Layer 6 of a small transformer language model trained on English Wikipedia (9 layers, counted from 0, width 96).
A neuron's activation on a vector x is SiLU(weights . x), where the dot is the dot product.
The model reads these tokens: " Con" "stit" "ut" "ional" " C" "our" "t" " is" "s" "u" "ed" " a" " l" "and" "m" "ark" " cl" "im" "ate" " ch" "an" "ge" " r"

The vector x that enters this layer's MLP at each token. A number n stands for n times 0.00034.
0 " Con": -12 7 3 7 -1 9 0 4 12 0 0 -1 -2 1 -7 6 4 -29 1 13 2 5 2 -1 -13 -19 3 2 -16 0 2 -2 -1 0 -19 7 0 -1 -4 -1 0 4 26 11 1 1 24 2 5 -8 -35 -20 -16 0 -6 4 -11 -4 0 0 -31 -1 -3 -1 -1 -2 -17 1 6 16 -1 -1 -18 -18 3 -1 -6 0 13 2 3 3 0 -3 -20 18 1 0 1 -1 1 -3 -6 6 -6 2
1 "stit": -8 -35 4 9 -1 1 30 2 26 0 0 -6 13 -22 -8 1 2 -5 -5 -4 9 -11 -3 -3 -10 -10 2 4 -13 -1 6 8 0 0 -54 13 0 7 -4 -2 -1 -1 33 6 -2 1 17 1 9 -9 -15 -15 -5 -2 15 2 2 2 0 0 0 0 -4 -2 23 -2 -33 11 4 -3 13 -1 -52 -14 -1 2 10 -2 7 0 3 -6 -12 -4 -33 -6 -1 -2 -6 0 0 -18 7 2 -7 -2
2 "ut": 2 -15 4 8 0 8 2 4 28 0 0 -11 -2 -28 -1 -2 2 -6 2 1 23 -11 0 0 2 -17 3 -2 7 -1 1 6 1 0 -49 21 0 -2 7 0 0 4 14 1 2 1 10 -5 -2 4 -29 42 -8 -9 1 -16 7 -2 -1 0 16 -1 -14 -1 -22 -7 -17 13 4 0 3 0 -29 -16 4 -2 9 -1 -9 -4 2 -6 -3 -7 -8 27 -1 -3 -2 0 1 -28 12 -1 -8 -3
3 "ional": -24 -35 3 13 -1 -1 1 1 23 0 2 3 0 6 -8 5 2 -7 8 4 -4 -23 -7 0 -7 1 1 2 -1 -1 -4 18 0 -1 -17 16 0 3 6 1 1 0 15 3 1 2 -3 -6 -4 -12 -17 9 -2 -1 -5 6 5 -3 -1 -1 15 0 -9 -1 -30 0 17 5 5 -9 -9 0 -14 -11 1 0 6 -2 -10 -2 3 -3 -7 0 -7 -4 2 0 6 0 1 -3 10 -1 -9 0
4 " C": -2 -24 -1 4 -1 8 -1 7 23 0 1 -9 -3 -12 -3 8 4 -1 5 4 -15 -15 -10 -5 -2 1 0 -10 -7 -1 4 16 -1 1 -18 9 0 7 -4 -3 -1 -2 -3 -2 1 0 -24 1 10 -16 -7 -21 8 9 -1 -5 -5 0 5 0 -7 -1 -1 1 -9 5 -6 4 -7 -1 12 0 -18 -21 -2 -2 12 0 1 2 4 -6 -2 -5 -21 6 0 -1 -2 1 0 0 -10 5 -6 4
5 "our": -4 -49 -3 7 0 4 6 0 22 0 1 -2 -8 13 -3 -4 3 -11 6 8 -28 -16 -17 3 2 -5 0 -10 -11 -1 -17 20 -1 0 12 22 0 10 0 0 -1 1 14 5 1 2 -8 -1 22 -9 -30 13 5 -42 8 -6 -16 -11 -1 -1 4 0 -13 -3 -16 -2 7 -4 -1 19 7 0 8 -13 3 -2 0 2 2 0 -4 -2 -8 -3 -20 2 1 1 -7 1 3 -2 10 5 -3 -3
6 "t": -3 32 3 12 1 2 -12 1 38 0 1 12 2 13 -3 -1 2 -1 3 1 12 -6 0 1 -4 -6 0 -5 5 -2 -4 7 1 1 -2 25 0 5 -6 2 0 1 13 2 2 2 1 -4 8 1 -6 -1 4 -15 7 -1 8 1 4 0 -11 0 0 -2 1 -3 29 5 -4 -4 18 0 -11 -15 1 -2 3 -2 -20 -2 -1 0 -9 -1 -13 5 -1 -2 -1 -1 0 0 6 2 -8 3
7 " is": 12 33 -3 8 2 -9 -7 7 2 0 2 6 5 13 -10 5 0 -10 1 2 -41 0 -9 -1 -41 -21 -1 -12 -11 -2 -2 -9 -1 1 29 -30 0 9 2 4 -1 -6 -11 10 -1 1 15 6 -11 4 -6 0 6 -47 -45 -3 3 3 3 0 34 0 -2 0 1 4 8 -8 -9 -8 9 -2 -32 -11 6 -2 -11 -6 -3 3 2 14 12 1 24 -2 1 5 4 0 1 1 3 0 -1 -3
8 "s": 11 29 1 6 -2 -6 1 -6 14 0 0 15 12 -22 -10 -2 1 8 -2 -5 -12 0 4 0 -4 -7 -5 1 15 -2 16 -34 -1 1 -21 -40 0 6 -8 3 0 -2 8 8 2 -1 -5 10 3 13 3 16 31 11 -9 15 19 6 1 -1 13 1 14 -3 -30 -13 11 4 10 -32 9 -2 16 -3 -3 -10 -15 -2 -15 1 4 11 -1 -3 -13 -23 0 -2 -15 1 0 -20 8 -2 -8 -1
9 "u": 11 -28 5 8 -1 2 18 2 19 0 2 -3 2 -25 -6 -1 1 -3 0 -10 35 12 2 4 9 -11 0 8 11 -2 3 18 -2 0 33 -5 0 0 -5 -2 2 -13 -3 -3 -1 1 21 8 -7 32 -9 83 18 -2 -11 -4 -5 3 -6 0 24 0 3 0 -22 7 -8 1 -9 -32 -8 -1 -10 -10 1 -5 3 1 1 -3 0 11 1 -1 -24 26 -3 -2 -11 1 -4 8 37 0 -7 3
10 "ed": 16 17 1 14 0 -4 5 5 22 0 2 12 11 4 -2 1 0 17 -2 -10 -29 5 -3 -1 -16 -7 0 -6 -11 -1 6 -8 -1 0 -17 4 0 -17 1 -1 1 3 0 9 1 0 63 4 -5 5 -21 20 -2 -29 7 -5 17 -4 0 -1 20 0 1 0 -33 7 18 -2 -4 -8 -5 -1 -9 -8 -3 -4 -2 -4 -4 1 -1 -7 -5 2 27 -1 0 1 1 0 -1 -7 14 -1 -11 -3
11 " a": -3 -1 -3 7 -2 -7 1 -1 20 0 1 6 11 -19 -5 -2 -3 -19 2 -9 -27 8 -9 -2 -9 -1 -1 15 -17 0 2 27 -2 0 -9 -33 0 7 -11 2 1 5 13 12 -2 1 67 0 2 6 19 -21 1 -43 8 -5 9 10 -7 1 -22 0 -3 -1 -5 -1 7 7 -7 9 -9 0 18 -16 1 2 -5 -5 3 2 0 6 3 -3 -21 -24 -1 0 6 1 -2 -12 -5 6 0 3
12 " l": -9 3 -4 2 -2 8 4 -1 7 0 2 -5 -5 34 3 -5 4 9 3 -12 19 -14 0 -1 -4 -26 -2 0 -6 -2 -15 -15 0 0 18 -16 0 -4 12 2 2 -9 -19 -7 -3 0 43 5 10 -5 -12 30 -11 -4 -3 1 5 -1 4 0 -15 -1 7 -1 -14 3 2 10 -10 16 -10 -1 -2 -19 -3 2 3 -2 1 2 3 -3 -8 1 -11 1 0 0 -7 2 2 -8 2 0 -3 2
13 "and": 8 16 -1 7 1 2 8 4 -15 0 2 2 -5 -3 -4 -10 2 -6 14 -5 -2 23 0 1 -9 2 -1 -11 -2 -3 -8 23 -1 0 19 -3 0 1 -1 1 -1 -5 5 10 1 1 15 -5 0 22 -15 -5 -17 29 3 -1 16 5 6 -2 -13 0 -11 0 36 -10 22 3 3 -8 -11 0 22 -16 -3 0 4 2 -3 -2 4 0 -2 2 27 -28 1 1 -1 0 1 0 -8 3 -13 6
14 "m": -13 54 1 -1 -2 4 -8 -14 -2 0 0 -12 10 7 1 -1 2 -9 9 -19 -15 -2 -3 3 13 -8 -3 2 2 -3 8 -8 2 1 46 15 0 -8 5 1 0 -17 -13 -17 -2 0 5 7 10 -2 -23 -3 -2 15 -5 -19 2 3 4 0 -32 0 9 -1 7 -15 25 11 0 -1 -6 0 22 -15 0 3 5 0 7 -1 0 -3 -13 1 -10 23 -3 -3 -8 2 -2 11 -20 -10 3 6
15 "ark": 1 50 0 10 1 1 1 -6 14 0 0 0 3 -25 1 1 1 -5 7 1 -19 -6 1 3 -6 3 0 -4 -17 -2 0 0 1 0 36 14 0 -2 12 2 0 -6 -13 4 2 1 27 -3 -13 24 -14 -20 -11 30 3 -5 11 2 8 0 8 0 -5 0 33 -2 6 -7 -1 -6 -13 0 -8 -16 -3 2 14 -2 -13 -2 0 -7 -10 1 25 -3 -1 1 -3 0 1 -13 4 -2 -15 5
16 " cl": -9 73 -3 5 -3 9 14 -5 -25 0 1 -11 3 -2 -2 -2 2 -4 9 -4 10 -22 4 -1 11 -14 -1 4 -5 -2 -2 -10 -1 1 34 -6 0 6 12 3 -2 3 -10 -10 -1 1 39 -1 12 2 23 -18 6 9 2 0 13 5 4 0 22 0 8 1 -3 7 -14 1 -2 -3 -7 1 -45 -18 -2 5 -1 -1 -11 3 3 -9 2 1 -11 -13 1 0 -5 2 0 12 3 4 -4 0
17 "im": -14 -40 -1 0 -2 -1 40 -13 28 0 -1 -4 7 -18 -3 -7 2 -9 7 -3 -62 16 -2 0 7 -18 -1 0 -12 -1 -3 31 1 0 93 1 0 0 8 -4 -2 -12 -35 -2 -2 1 47 5 21 -1 -14 -78 17 -17 -3 0 -18 -6 -7 -1 -22 0 1 -2 5 -24 16 5 5 -2 2 0 3 -9 -2 1 -13 1 -25 1 -6 12 -10 -1 6 12 0 0 -8 1 0 22 -5 -2 -5 -7
18 "ate": -5 24 1 13 -1 -1 11 3 21 0 1 9 8 -14 -1 6 1 -4 10 8 -13 -11 -9 0 -23 2 1 2 5 -3 7 22 -1 -1 1 33 0 -6 10 2 2 -2 -2 -9 3 0 12 1 -6 2 6 -14 -5 30 11 4 19 0 1 0 16 0 -5 -1 8 2 10 3 -4 -16 -6 0 26 -11 -1 0 6 -3 -3 -2 2 -1 -6 2 -8 -20 0 1 -1 0 0 4 2 -3 -14 0
19 " ch": 12 13 -1 2 0 5 -8 2 -18 0 -1 4 -7 20 -3 -3 2 -6 6 -2 -20 -42 -11 -1 -11 -21 -2 3 -2 -4 -14 4 -2 2 38 -7 0 2 -1 3 0 3 -19 -2 0 0 27 -5 8 -18 0 -24 8 18 -6 -12 3 1 10 -2 19 0 3 1 21 4 -12 13 -10 0 -1 -1 -9 -18 0 3 -2 2 4 0 2 -14 6 0 -30 -33 1 -2 1 1 0 9 5 1 -5 -6
20 "an": 9 69 0 3 0 2 1 -2 30 0 -1 4 -10 48 -3 -1 -2 -6 -3 -6 -38 23 -17 2 5 -26 -3 -16 -23 -3 -4 -47 -4 1 53 8 0 1 -5 -5 3 2 0 1 -1 1 26 -4 1 23 20 39 27 14 12 -12 12 8 -1 -1 -1 0 -13 -1 -15 -2 22 11 0 20 -5 -1 41 -10 0 -2 -17 0 -17 -2 -3 -1 4 -4 -15 4 -2 2 -10 1 -1 -14 -14 4 0 3
21 "ge": -2 13 4 13 0 3 -2 2 1 0 1 10 9 -1 -2 -1 0 2 7 -5 10 5 -4 0 -19 2 1 -1 -8 -2 -3 19 1 -1 21 8 0 -6 0 2 0 -2 -4 -1 1 1 3 -3 -4 5 -9 -8 3 22 16 3 16 0 0 0 10 0 1 0 5 3 2 -8 -10 -6 4 0 21 -14 -1 0 4 -1 -7 -3 2 0 -5 1 5 -18 -1 0 -2 0 0 -2 7 -1 -15 3
22 " r": -3 45 -1 5 0 2 7 -2 6 0 1 -5 2 2 0 -3 2 -3 1 2 15 4 -12 -1 -13 -6 -1 3 -7 1 4 6 0 1 4 -22 0 11 8 2 -1 -1 1 -14 2 0 38 0 9 20 8 -11 7 15 15 -3 7 3 -6 0 -1 0 9 1 -14 23 -30 0 6 -13 2 -1 -7 -18 3 2 19 -4 -11 6 -5 -8 -11 -3 -34 11 -1 -3 -8 2 1 12 -2 1 -9 -1

Each question shows the input weights of one neuron of the MLP. A number n stands for n times 0.0042.

n254: -3 -5 5 -1 5 -1 0 2 -9 0 -2 -1 5 4 3 -1 -1 8 -5 1 -3 -9 4 6 -2 2 2 2 3 -1 -8 3 -8 1 1 0 -3 -2 6 7 -5 -6 0 8 0 1 1 -2 -5 -4 9 -2 -2 1 10 3 1 -4 -1 -8 3 -6 -1 1 4 -5 1 7 1 -6 2 -5 1 1 -1 -5 -1 -3 2 0 2 4 -6 3 4 -5 -7 3 -3 -1 -3 -8 -4 -2 0 -5
On which token does it fire most? 19 " ch"

n501: -15 11 -7 -1 0 -6 -7 -8 13 -2 1 10 3 -7 -14 -14 3 1 -19 5 -11 2 -1 -5 -6 3 -3 12 -9 3 0 -13 4 -11 -13 0 0 -6 -18 10 -12 3 2 -11 5 3 7 2 -19 3 -9 -8 2 -20 -4 -21 6 5 2 10 5 5 2 -9 1 16 3 -9 6 1 -7 8 -4 1 0 -2 -16 -2 10 4 -4 -2 -12 3 7 11 11 6 -10 1 0 9 11 6 4 -1
On which three tokens does it fire most, strongest first? 10 "ed", 7 " is", 11 " a"

n302: 12 5 -3 4 -12 9 9 -1 5 4 1 1 -16 16 -8 4 -12 0 -7 4 7 -6 -7 -1 6 7 3 -7 5 4 -5 -5 -1 -5 0 5 -2 -2 -5 6 2 19 -6 -10 -14 2 -2 18 9 -7 -16 3 -2 -17 -15 5 11 1 -3 -15 -15 9 7 -4 7 1 19 1 6 0 -3 -6 -6 3 -10 -12 -5 10 20 3 13 -1 -3 -6 6 -3 -2 6 3 -4 6 -2 2 -3 8 3
On which token does it fire most? 12 " l"

n253: 3 -3 0 2 3 0 -12 7 5 5 -3 2 -6 0 1 -2 -6 2 -1 -3 6 -6 -6 -3 9 2 -1 -9 3 -3 0 -2 -7 1 -1 2 -5 -2 2 3 -4 11 1 -2 2 3 -12 1 0 2 -8 11 -9 -15 1 7 0 0 -7 0 5 2 -1 -2 0 0 13 -3 2 12 -1 2 -1 2 -5 -1 -3 -1 1 -2 0 2 -9 0 -4 13 -2 2 -4 -3 -1 1 -5 -1 6 1
On which three tokens does it fire most, strongest first? 5 "our", 2 "ut", 6 "t"

n372: -4 3 6 -2 -2 -4 5 -8 5 1 3 -2 -4 -3 -5 6 1 6 2 9 -3 0 5 0 -5 6 2 4 3 -2 3 -1 -13 0 6 1 5 4 -2 10 0 -2 -5 -6 -2 3 -10 1 3 -2 1 5 4 3 -2 -2 3 0 -3 3 -6 -2 7 -4 -14 -2 2 4 0 2 -5 5 -1 0 -4 -3 6 5 1 1 -7 -3 -4 -5 5 0 0 5 -1 -3 -3 -7 -3 2 -1 -6
On which two tokens does it fire most, strongest first? 8 "s", 14 "m"

n186: 1 4 8 -1 1 3 5 2 3 7 2 -6 15 0 -7 7 1 3 2 11 -8 7 0 -1 3 2 -7 -1 -1 5 -7 5 -9 1 6 4 3 5 3 4 4 -10 4 2 -2 0 4 4 4 -2 8 7 0 7 3 10 3 0 -5 2 4 -4 7 -4 -8 -2 5 -6 -8 1 2 9 -3 -3 -1 -1 4 7 -2 -1 -4 -1 9 0 0 -5 -1 9 0 -5 0 -9 -3 -5 -4 -6
On which token does it fire most? 20 "an"

n208: 2 -5 1 -4 -10 -4 0 -6 3 2 1 2 -6 1 -9 -6 1 -2 -5 -1 7 2 -6 -1 -3 -3 -1 0 4 2 6 -2 4 0 -2 1 1 0 -1 -1 7 5 -7 -2 -6 -1 2 -1 0 -2 6 3 10 6 -6 -14 5 1 -2 2 3 0 2 5 -9 -11 -3 -2 -7 -5 0 -3 2 -2 -2 3 -5 -6 4 -4 6 5 2 1 5 11 5 -5 8 -1 2 -9 4 4 1 -4
On which three tokens does it fire most, strongest first? 9 "u", 2 "ut", 8 "s"

n418: 1 -7 -3 0 8 -1 3 0 -8 0 0 -3 -8 2 -5 3 0 -5 3 11 -4 4 12 0 5 0 -4 -2 3 -1 0 -4 -9 -2 5 -5 1 0 3 5 5 -4 -2 3 4 1 3 0 -1 -10 2 5 -3 5 8 5 -12 5 4 3 -4 0 -4 -3 5 2 -7 7 -8 1 -5 -1 5 1 -5 3 3 5 -2 -2 6 -6 -4 -3 -6 -15 0 -6 0 -2 5 -1 -1 2 -1 0
On which token does it fire most? 19 " ch"

n67: -1 15 0 -1 1 -3 1 2 -7 3 1 -1 -7 -1 2 -7 -2 -8 2 -5 9 1 6 -1 -1 2 2 2 6 -4 2 -1 0 -1 4 2 -3 1 7 6 -4 2 -4 3 7 -2 6 8 1 6 2 17 2 -3 -3 -8 0 -1 -3 2 -2 4 0 -2 -3 0 5 6 2 -3 -3 5 -4 1 -3 -5 6 -9 6 -2 4 -2 7 -1 -5 6 2 -1 2 -2 1 -2 5 -10 1 12
On which token does it fire most? 9 "u"

n343: 3 -8 -2 1 -2 1 1 -2 -4 -1 -4 0 -2 5 -6 -4 -3 -7 -5 -1 -5 -3 2 3 1 0 5 -2 1 1 9 3 5 8 2 3 2 3 -3 -3 2 -5 2 -7 2 3 -7 -6 3 4 -4 7 2 5 2 0 3 -5 8 -2 6 8 -1 -5 -1 0 0 -7 3 -13 -4 2 5 -1 3 0 -3 -4 -10 2 -5 -4 -5 6 -2 5 4 3 -3 4 1 4 5 -1 -1 -9
On which token does it fire most? 9 "u"

n236: 1 1 4 0 -5 2 6 2 -5 -8 1 0 1 1 4 -6 1 -1 -2 -3 6 4 0 2 -2 1 4 4 -2 1 4 4 2 3 5 3 4 8 4 2 -5 -3 4 -5 6 0 4 4 -2 -1 -2 9 7 5 5 -7 -1 0 -2 2 1 5 1 0 -5 3 4 4 5 4 -3 -3 2 1 4 -9 4 -3 -7 3 -1 -1 5 2 2 -5 -1 1 -4 6 0 4 2 -8 -2 4
On which three tokens does it fire most, strongest first? 9 "u", 20 "an", 22 " r"

n290: 0 0 -3 1 4 0 2 1 7 3 1 -4 10 -3 4 -5 2 1 1 7 -1 8 -6 7 5 3 3 3 2 5 -7 3 -1 -3 -3 2 -3 0 0 4 0 -7 3 -2 5 2 3 9 1 -3 3 -3 3 9 8 -6 2 4 1 -7 -2 -5 5 3 -6 6 2 3 0 -1 -1 1 -4 -3 -3 -4 1 2 -5 -2 -6 2 4 -4 -1 4 -4 7 -2 -1 4 -1 0 5 -6 -1
On which token does it fire most, and how strongly? 22 " r", at about 0.00071

n151: 0 -5 -3 2 -2 3 1 6 8 -3 3 6 -3 -3 -3 2 -4 -2 5 -2 -1 -8 2 0 0 -1 5 -1 3 4 5 0 -3 -6 -2 0 -7 1 4 7 0 6 10 -3 -3 1 -12 4 8 0 -11 -3 2 -11 2 4 -2 -1 1 -6 -8 4 -2 -2 -5 5 -1 -4 5 2 -3 6 -1 2 -11 -4 1 1 -1 -2 -3 3 1 2 3 2 -8 6 -1 -3 -2 4 0 3 2 -7
On which token does it fire most? 5 "our"

n445: 2 1 4 0 -8 0 -10 1 -1 -1 -3 -6 -10 -2 0 -2 1 -2 -5 -2 -2 2 0 -1 -4 2 -6 -8 -5 -2 8 2 8 5 3 4 6 7 4 -4 5 1 -6 -4 -3 1 -3 1 -2 3 -1 -1 5 10 1 -11 -1 -2 6 1 1 5 -3 1 2 -1 -4 -8 2 -11 -3 0 7 0 10 0 0 -8 0 1 2 0 -5 6 0 3 -3 4 -3 5 7 4 9 -5 0 -5
On which token does it fire most? 15 "ark"

n377: -6 14 4 -2 -1 -15 -4 -12 -8 6 3 3 -2 -8 -11 -15 3 -8 -3 2 -6 -12 4 0 -7 7 0 -1 -1 1 13 -3 10 -20 5 4 -8 -12 -21 3 -4 -5 3 -5 5 3 -9 -8 -12 3 0 -20 -4 3 -1 -6 5 -5 4 2 16 3 9 1 4 -5 -5 -19 -5 -6 -2 8 7 3 -11 7 -16 6 8 3 -3 -4 -11 7 9 11 18 -2 -10 1 7 -9 7 7 4 -7
On which token does it fire most, and how strongly? 15 "ark", at about 0.0015

n41: 2 -2 -2 1 -2 3 -1 2 2 1 2 5 2 -5 -6 1 0 2 -2 0 -7 2 1 0 1 0 -11 -3 2 3 -6 4 -2 -2 -5 -3 -5 6 8 -3 3 4 2 1 -1 -3 3 1 -4 2 6 0 0 4 -6 1 -1 -4 2 -3 -1 3 0 3 3 0 2 -2 -3 3 6 5 -6 -1 -3 -3 -6 4 2 3 4 6 6 -1 4 0 -3 1 0 1 1 3 3 -4 3 5
On which token does it fire most? 7 " is"

n202: 2 -3 0 -1 5 1 2 6 1 0 -1 2 6 -7 -3 -11 -4 5 -3 4 4 4 -8 -3 5 6 1 1 1 4 -5 1 2 1 2 3 2 -2 1 -4 0 0 4 -4 5 2 2 4 1 -3 -2 5 3 -2 7 -3 0 -5 2 3 2 3 8 -1 -7 3 0 -1 -4 6 -2 2 5 -1 1 -2 -3 -7 -8 4 1 -1 6 4 -4 1 6 -4 -5 1 -3 2 9 0 -1 6
On which two tokens does it fire most, strongest first? 9 "u", 5 "our"

n160: 1 3 1 -1 -6 3 5 2 -4 0 5 0 -3 -8 1 -7 -1 -3 1 -2 4 -1 -4 5 -3 5 -1 3 -8 -4 -3 10 5 2 -4 6 3 -8 4 -5 7 -1 -1 2 2 1 11 -1 -1 -2 6 -8 2 -4 3 -14 -1 -2 -7 5 2 2 0 2 3 -4 3 -4 4 -1 0 2 -3 2 1 -1 2 -3 0 -1 4 2 0 4 -3 -4 -2 -7 3 3 4 -3 9 1 1 5
On which token does it fire most, and how strongly? 11 " a", at about 0.0011

n45: 1 7 -1 3 -1 4 -7 -3 -3 -3 0 -2 -8 4 -1 0 -1 -3 2 -1 5 1 3 -4 0 0 -9 0 0 -2 10 -6 8 -1 8 0 -1 -1 -6 -3 3 5 6 -8 -4 -2 4 -1 2 -7 -8 1 -4 4 -8 3 -2 -1 5 4 5 -3 2 0 2 -8 9 -10 -4 -5 0 1 3 0 2 5 -4 3 -4 -4 4 -1 1 -1 -1 3 3 -3 -1 2 -1 -3 -3 5 1 -3
On which token does it fire most? 14 "m"

n220: 1 -5 7 0 11 -4 1 -2 -7 5 -8 2 -2 2 -5 2 0 4 -4 0 1 7 -1 -1 0 -6 7 1 3 -3 7 -4 -8 1 3 -2 9 -1 2 1 -9 -10 -2 -1 2 -1 -3 -8 -3 1 2 2 0 6 3 6 1 -1 -3 1 4 -2 -2 1 7 -5 -5 8 -2 -2 -1 -1 6 -1 11 -2 -2 -3 1 3 -9 -1 -8 3 4 -4 7 -2 6 4 -6 -2 -8 5 -1 -1
On which token does it fire most? 13 "and"

n296: -2 -5 -1 0 0 0 1 -1 -3 3 0 1 -6 4 1 -4 -2 -9 4 -2 4 0 -2 1 2 -2 -3 0 1 2 11 -5 3 4 4 5 4 -5 -8 2 7 -3 -2 -4 3 0 1 0 3 3 -12 1 -4 1 5 -1 -1 6 -1 -6 6 0 2 -1 -4 -7 -5 -7 0 -3 -6 4 2 0 11 8 2 -13 -3 -6 -1 -2 2 2 2 7 2 5 -9 2 1 7 -2 2 0 -6
On which two tokens does it fire most, strongest first? 9 "u", 14 "m"

n120: 8 -3 -6 3 0 5 -2 3 4 -7 4 3 11 4 3 2 0 -4 -3 0 6 4 2 3 5 8 -1 0 2 4 4 5 3 1 -3 -5 -7 8 2 -3 -1 4 3 -7 5 0 -2 -1 -2 -6 0 -2 1 -5 8 -4 1 5 4 5 -4 0 -2 0 -6 8 12 0 1 -1 1 -9 -1 1 -6 -3 -1 0 -6 0 6 3 -1 11 -6 2 -6 -2 -6 2 3 1 1 0 0 -3
On which token does it fire most? 6 "t"

n395: -2 -7 -1 0 7 -2 -2 -1 -4 -1 -3 8 5 2 -10 3 0 -1 6 10 -5 -3 8 2 -5 -1 3 2 8 3 -1 -3 -1 -9 4 -10 1 -2 3 7 -1 -3 11 1 -4 2 2 -7 3 -5 3 -3 -4 5 -4 9 -9 -1 9 -8 2 -7 3 -3 -1 0 -7 -5 -5 -9 4 0 1 1 -11 8 -5 11 -5 -1 0 -10 -3 2 -2 -9 -1 0 1 -1 0 0 0 4 -1 -5
On which two tokens does it fire most, strongest first? 19 " ch", 8 "s"

n31: 0 19 -7 -5 -2 -6 15 -6 -4 9 -10 -3 -9 2 0 4 0 -1 -10 -8 18 -7 6 5 -7 1 -9 7 -7 -3 11 -4 -14 -2 0 16 11 4 30 -7 -9 12 -12 -1 9 -7 16 -5 -25 14 3 -7 -4 12 1 -16 -9 17 -7 -14 3 -12 -3 -3 -5 -11 5 4 -2 -17 -3 13 -10 -2 26 1 -13 -13 -2 -4 -1 -2 11 -22 -2 -6 -9 1 11 0 0 0 14 -5 -4 3
On which two tokens does it fire most, strongest first? 16 " cl", 15 "ark"

n252: -1 2 -1 5 3 2 -7 0 -1 0 -2 1 6 0 -2 3 -2 -4 5 -1 -3 2 1 5 0 0 0 -2 -6 0 3 3 -5 -3 2 1 -4 -4 3 1 -5 -2 11 3 2 -2 -1 1 3 -3 -7 0 -9 -1 2 8 -5 2 7 -8 2 2 4 -2 4 3 -4 -5 1 -4 0 3 -5 0 1 3 3 4 4 -4 -2 -6 1 -4 -4 -2 3 4 3 -1 -2 1 -5 -2 1 -8
On which token does it fire most, and how strongly? 0 " Con", at about 0.00078

n423: 6 4 0 -2 0 0 -6 -4 4 2 1 -2 -1 -3 -3 4 1 -2 -2 3 6 4 -4 3 2 -2 -5 1 2 2 -7 0 -2 2 -3 -2 -4 8 -1 4 2 0 -7 1 -5 -2 5 10 -2 2 6 -2 6 0 -1 3 12 0 2 6 -2 3 6 1 -7 2 2 0 -1 -17 4 2 4 -3 -6 -5 4 8 -3 -2 4 0 0 -2 7 6 -2 -5 -4 -2 6 1 2 -2 0 -3
On which token does it fire most, and how strongly? 8 "s", at about 0.0012

n281: -1 1 0 0 -5 -3 -2 -2 1 -3 2 1 -5 -9 3 -3 0 6 -2 -1 -5 -8 -3 4 6 1 0 -5 -6 1 -4 2 -2 0 -6 5 -1 -7 6 1 3 0 -1 6 -3 0 -5 3 4 -2 -3 -3 3 4 -3 -2 -3 0 5 -9 -5 -3 -3 5 -2 -4 -6 1 4 3 0 4 -1 0 -4 -2 2 7 -5 0 -1 -2 2 -11 7 2 -2 4 7 -3 0 3 -1 1 1 -5
On which token does it fire most? 4 " C"

n14: -2 6 6 -3 1 -2 -6 6 -1 3 -1 0 -1 1 6 1 2 -4 1 -7 6 9 -1 4 8 3 3 -4 -10 -1 -5 -1 -2 -5 -3 -2 -7 -8 8 -5 -7 -2 8 11 0 1 2 0 -3 4 -12 -1 -9 -12 4 9 1 4 -3 -1 2 -2 1 -4 7 3 -8 4 4 1 -3 3 -7 0 8 -1 3 -4 11 9 0 -1 -2 -3 -2 8 3 1 -1 -1 3 9 -5 2 0 3
On which token does it fire most, and how strongly? 0 " Con", at about 0.0012

n178: 17 10 -8 4 -5 -9 10 -7 7 -6 -7 2 11 -14 -2 -3 5 18 5 -3 -26 -16 -21 3 -5 -5 8 -7 -22 -5 -4 13 3 1 2 -3 4 -11 -23 4 -6 5 8 0 -7 0 11 0 8 -4 16 23 3 6 -50 1 7 15 3 -4 2 4 3 0 -8 19 12 4 13 -7 18 23 -4 -1 11 5 10 1 -9 -4 -7 -4 1 6 5 2 -8 -1 12 14 7 -10 -2 -1 5 -6
On which token does it fire most? 7 " is"

n271: -6 2 3 -4 1 2 2 -3 -6 8 -4 -1 -5 0 -6 -1 6 -4 0 4 6 -10 3 4 -4 -1 -5 2 -7 0 -2 -3 -1 4 7 3 3 -8 -1 4 8 -7 -4 15 3 -4 14 2 2 2 11 5 2 9 -8 -5 -2 -1 -5 0 8 4 0 2 -3 -14 -8 -7 -9 -2 -3 1 3 -2 4 9 -2 -4 3 -4 4 2 1 -4 5 6 6 1 6 0 2 -10 3 4 -1 -4
On which token does it fire most? 16 " cl"

n28: -14 4 -14 -1 -9 -25 -19 18 4 3 2 -3 -12 12 -23 -4 -11 3 -4 2 6 -18 2 -4 2 11 -15 10 2 -12 -2 3 -10 0 -14 -5 -3 -9 -13 5 8 4 12 -9 23 -2 -11 -15 -14 30 -19 -8 -5 20 6 -18 -7 4 -15 12 -7 11 -13 4 -9 -2 10 12 13 -4 -13 12 2 2 -2 -10 1 8 -20 -11 1 7 11 -4 11 27 18 4 11 2 2 27 -16 -6 1 -5
On which token does it fire most? 3 "ional"

n279: 1 3 -3 0 5 7 0 -6 -4 3 4 -2 -9 1 1 4 2 -5 7 1 -5 -4 1 6 -2 -4 -3 5 -1 0 1 -1 4 -4 -1 3 -5 -3 2 -5 2 3 2 4 -4 1 -1 2 -2 0 0 -8 -2 12 -4 1 -4 -5 5 -6 5 5 -5 2 1 -7 -1 -11 3 -7 -5 2 -1 2 -8 2 -11 2 -3 -3 4 -4 -4 1 2 -4 -4 5 5 -3 4 -1 9 0 1 2
On which two tokens does it fire most, strongest first? 15 "ark", 19 " ch"

n175: 1 0 -4 -2 -3 4 5 4 5 2 3 5 -5 -4 3 -2 -1 -3 3 -7 7 -1 -8 2 -1 -1 -2 -7 -7 5 -7 9 10 -3 -7 3 -9 -3 6 -1 2 -6 4 -1 3 1 -4 1 -1 11 -4 3 -2 -18 6 -4 3 -4 -9 4 2 0 3 -2 -2 -1 -7 -2 9 4 1 2 -8 0 2 -6 5 2 -2 4 3 7 9 2 2 0 -4 -4 2 -6 3 7 5 0 2 0
On which token does it fire most, and how strongly? 2 "ut", at about 0.0012

n102: 5 -2 0 2 7 0 4 3 9 0 -1 4 1 0 2 4 -3 7 1 5 -11 -7 1 0 2 8 1 -4 6 -5 1 0 -3 -4 -2 4 1 4 -2 -1 -5 7 0 -4 4 3 -7 -5 2 1 -4 0 -8 -1 -3 6 -4 0 -4 -6 -6 -1 -1 3 6 4 9 1 1 6 -2 10 -1 4 1 -4 -4 0 -2 0 -8 -4 2 3 -7 -7 0 1 -2 8 -5 5 -3 3 1 5
On which token does it fire most? 5 "our"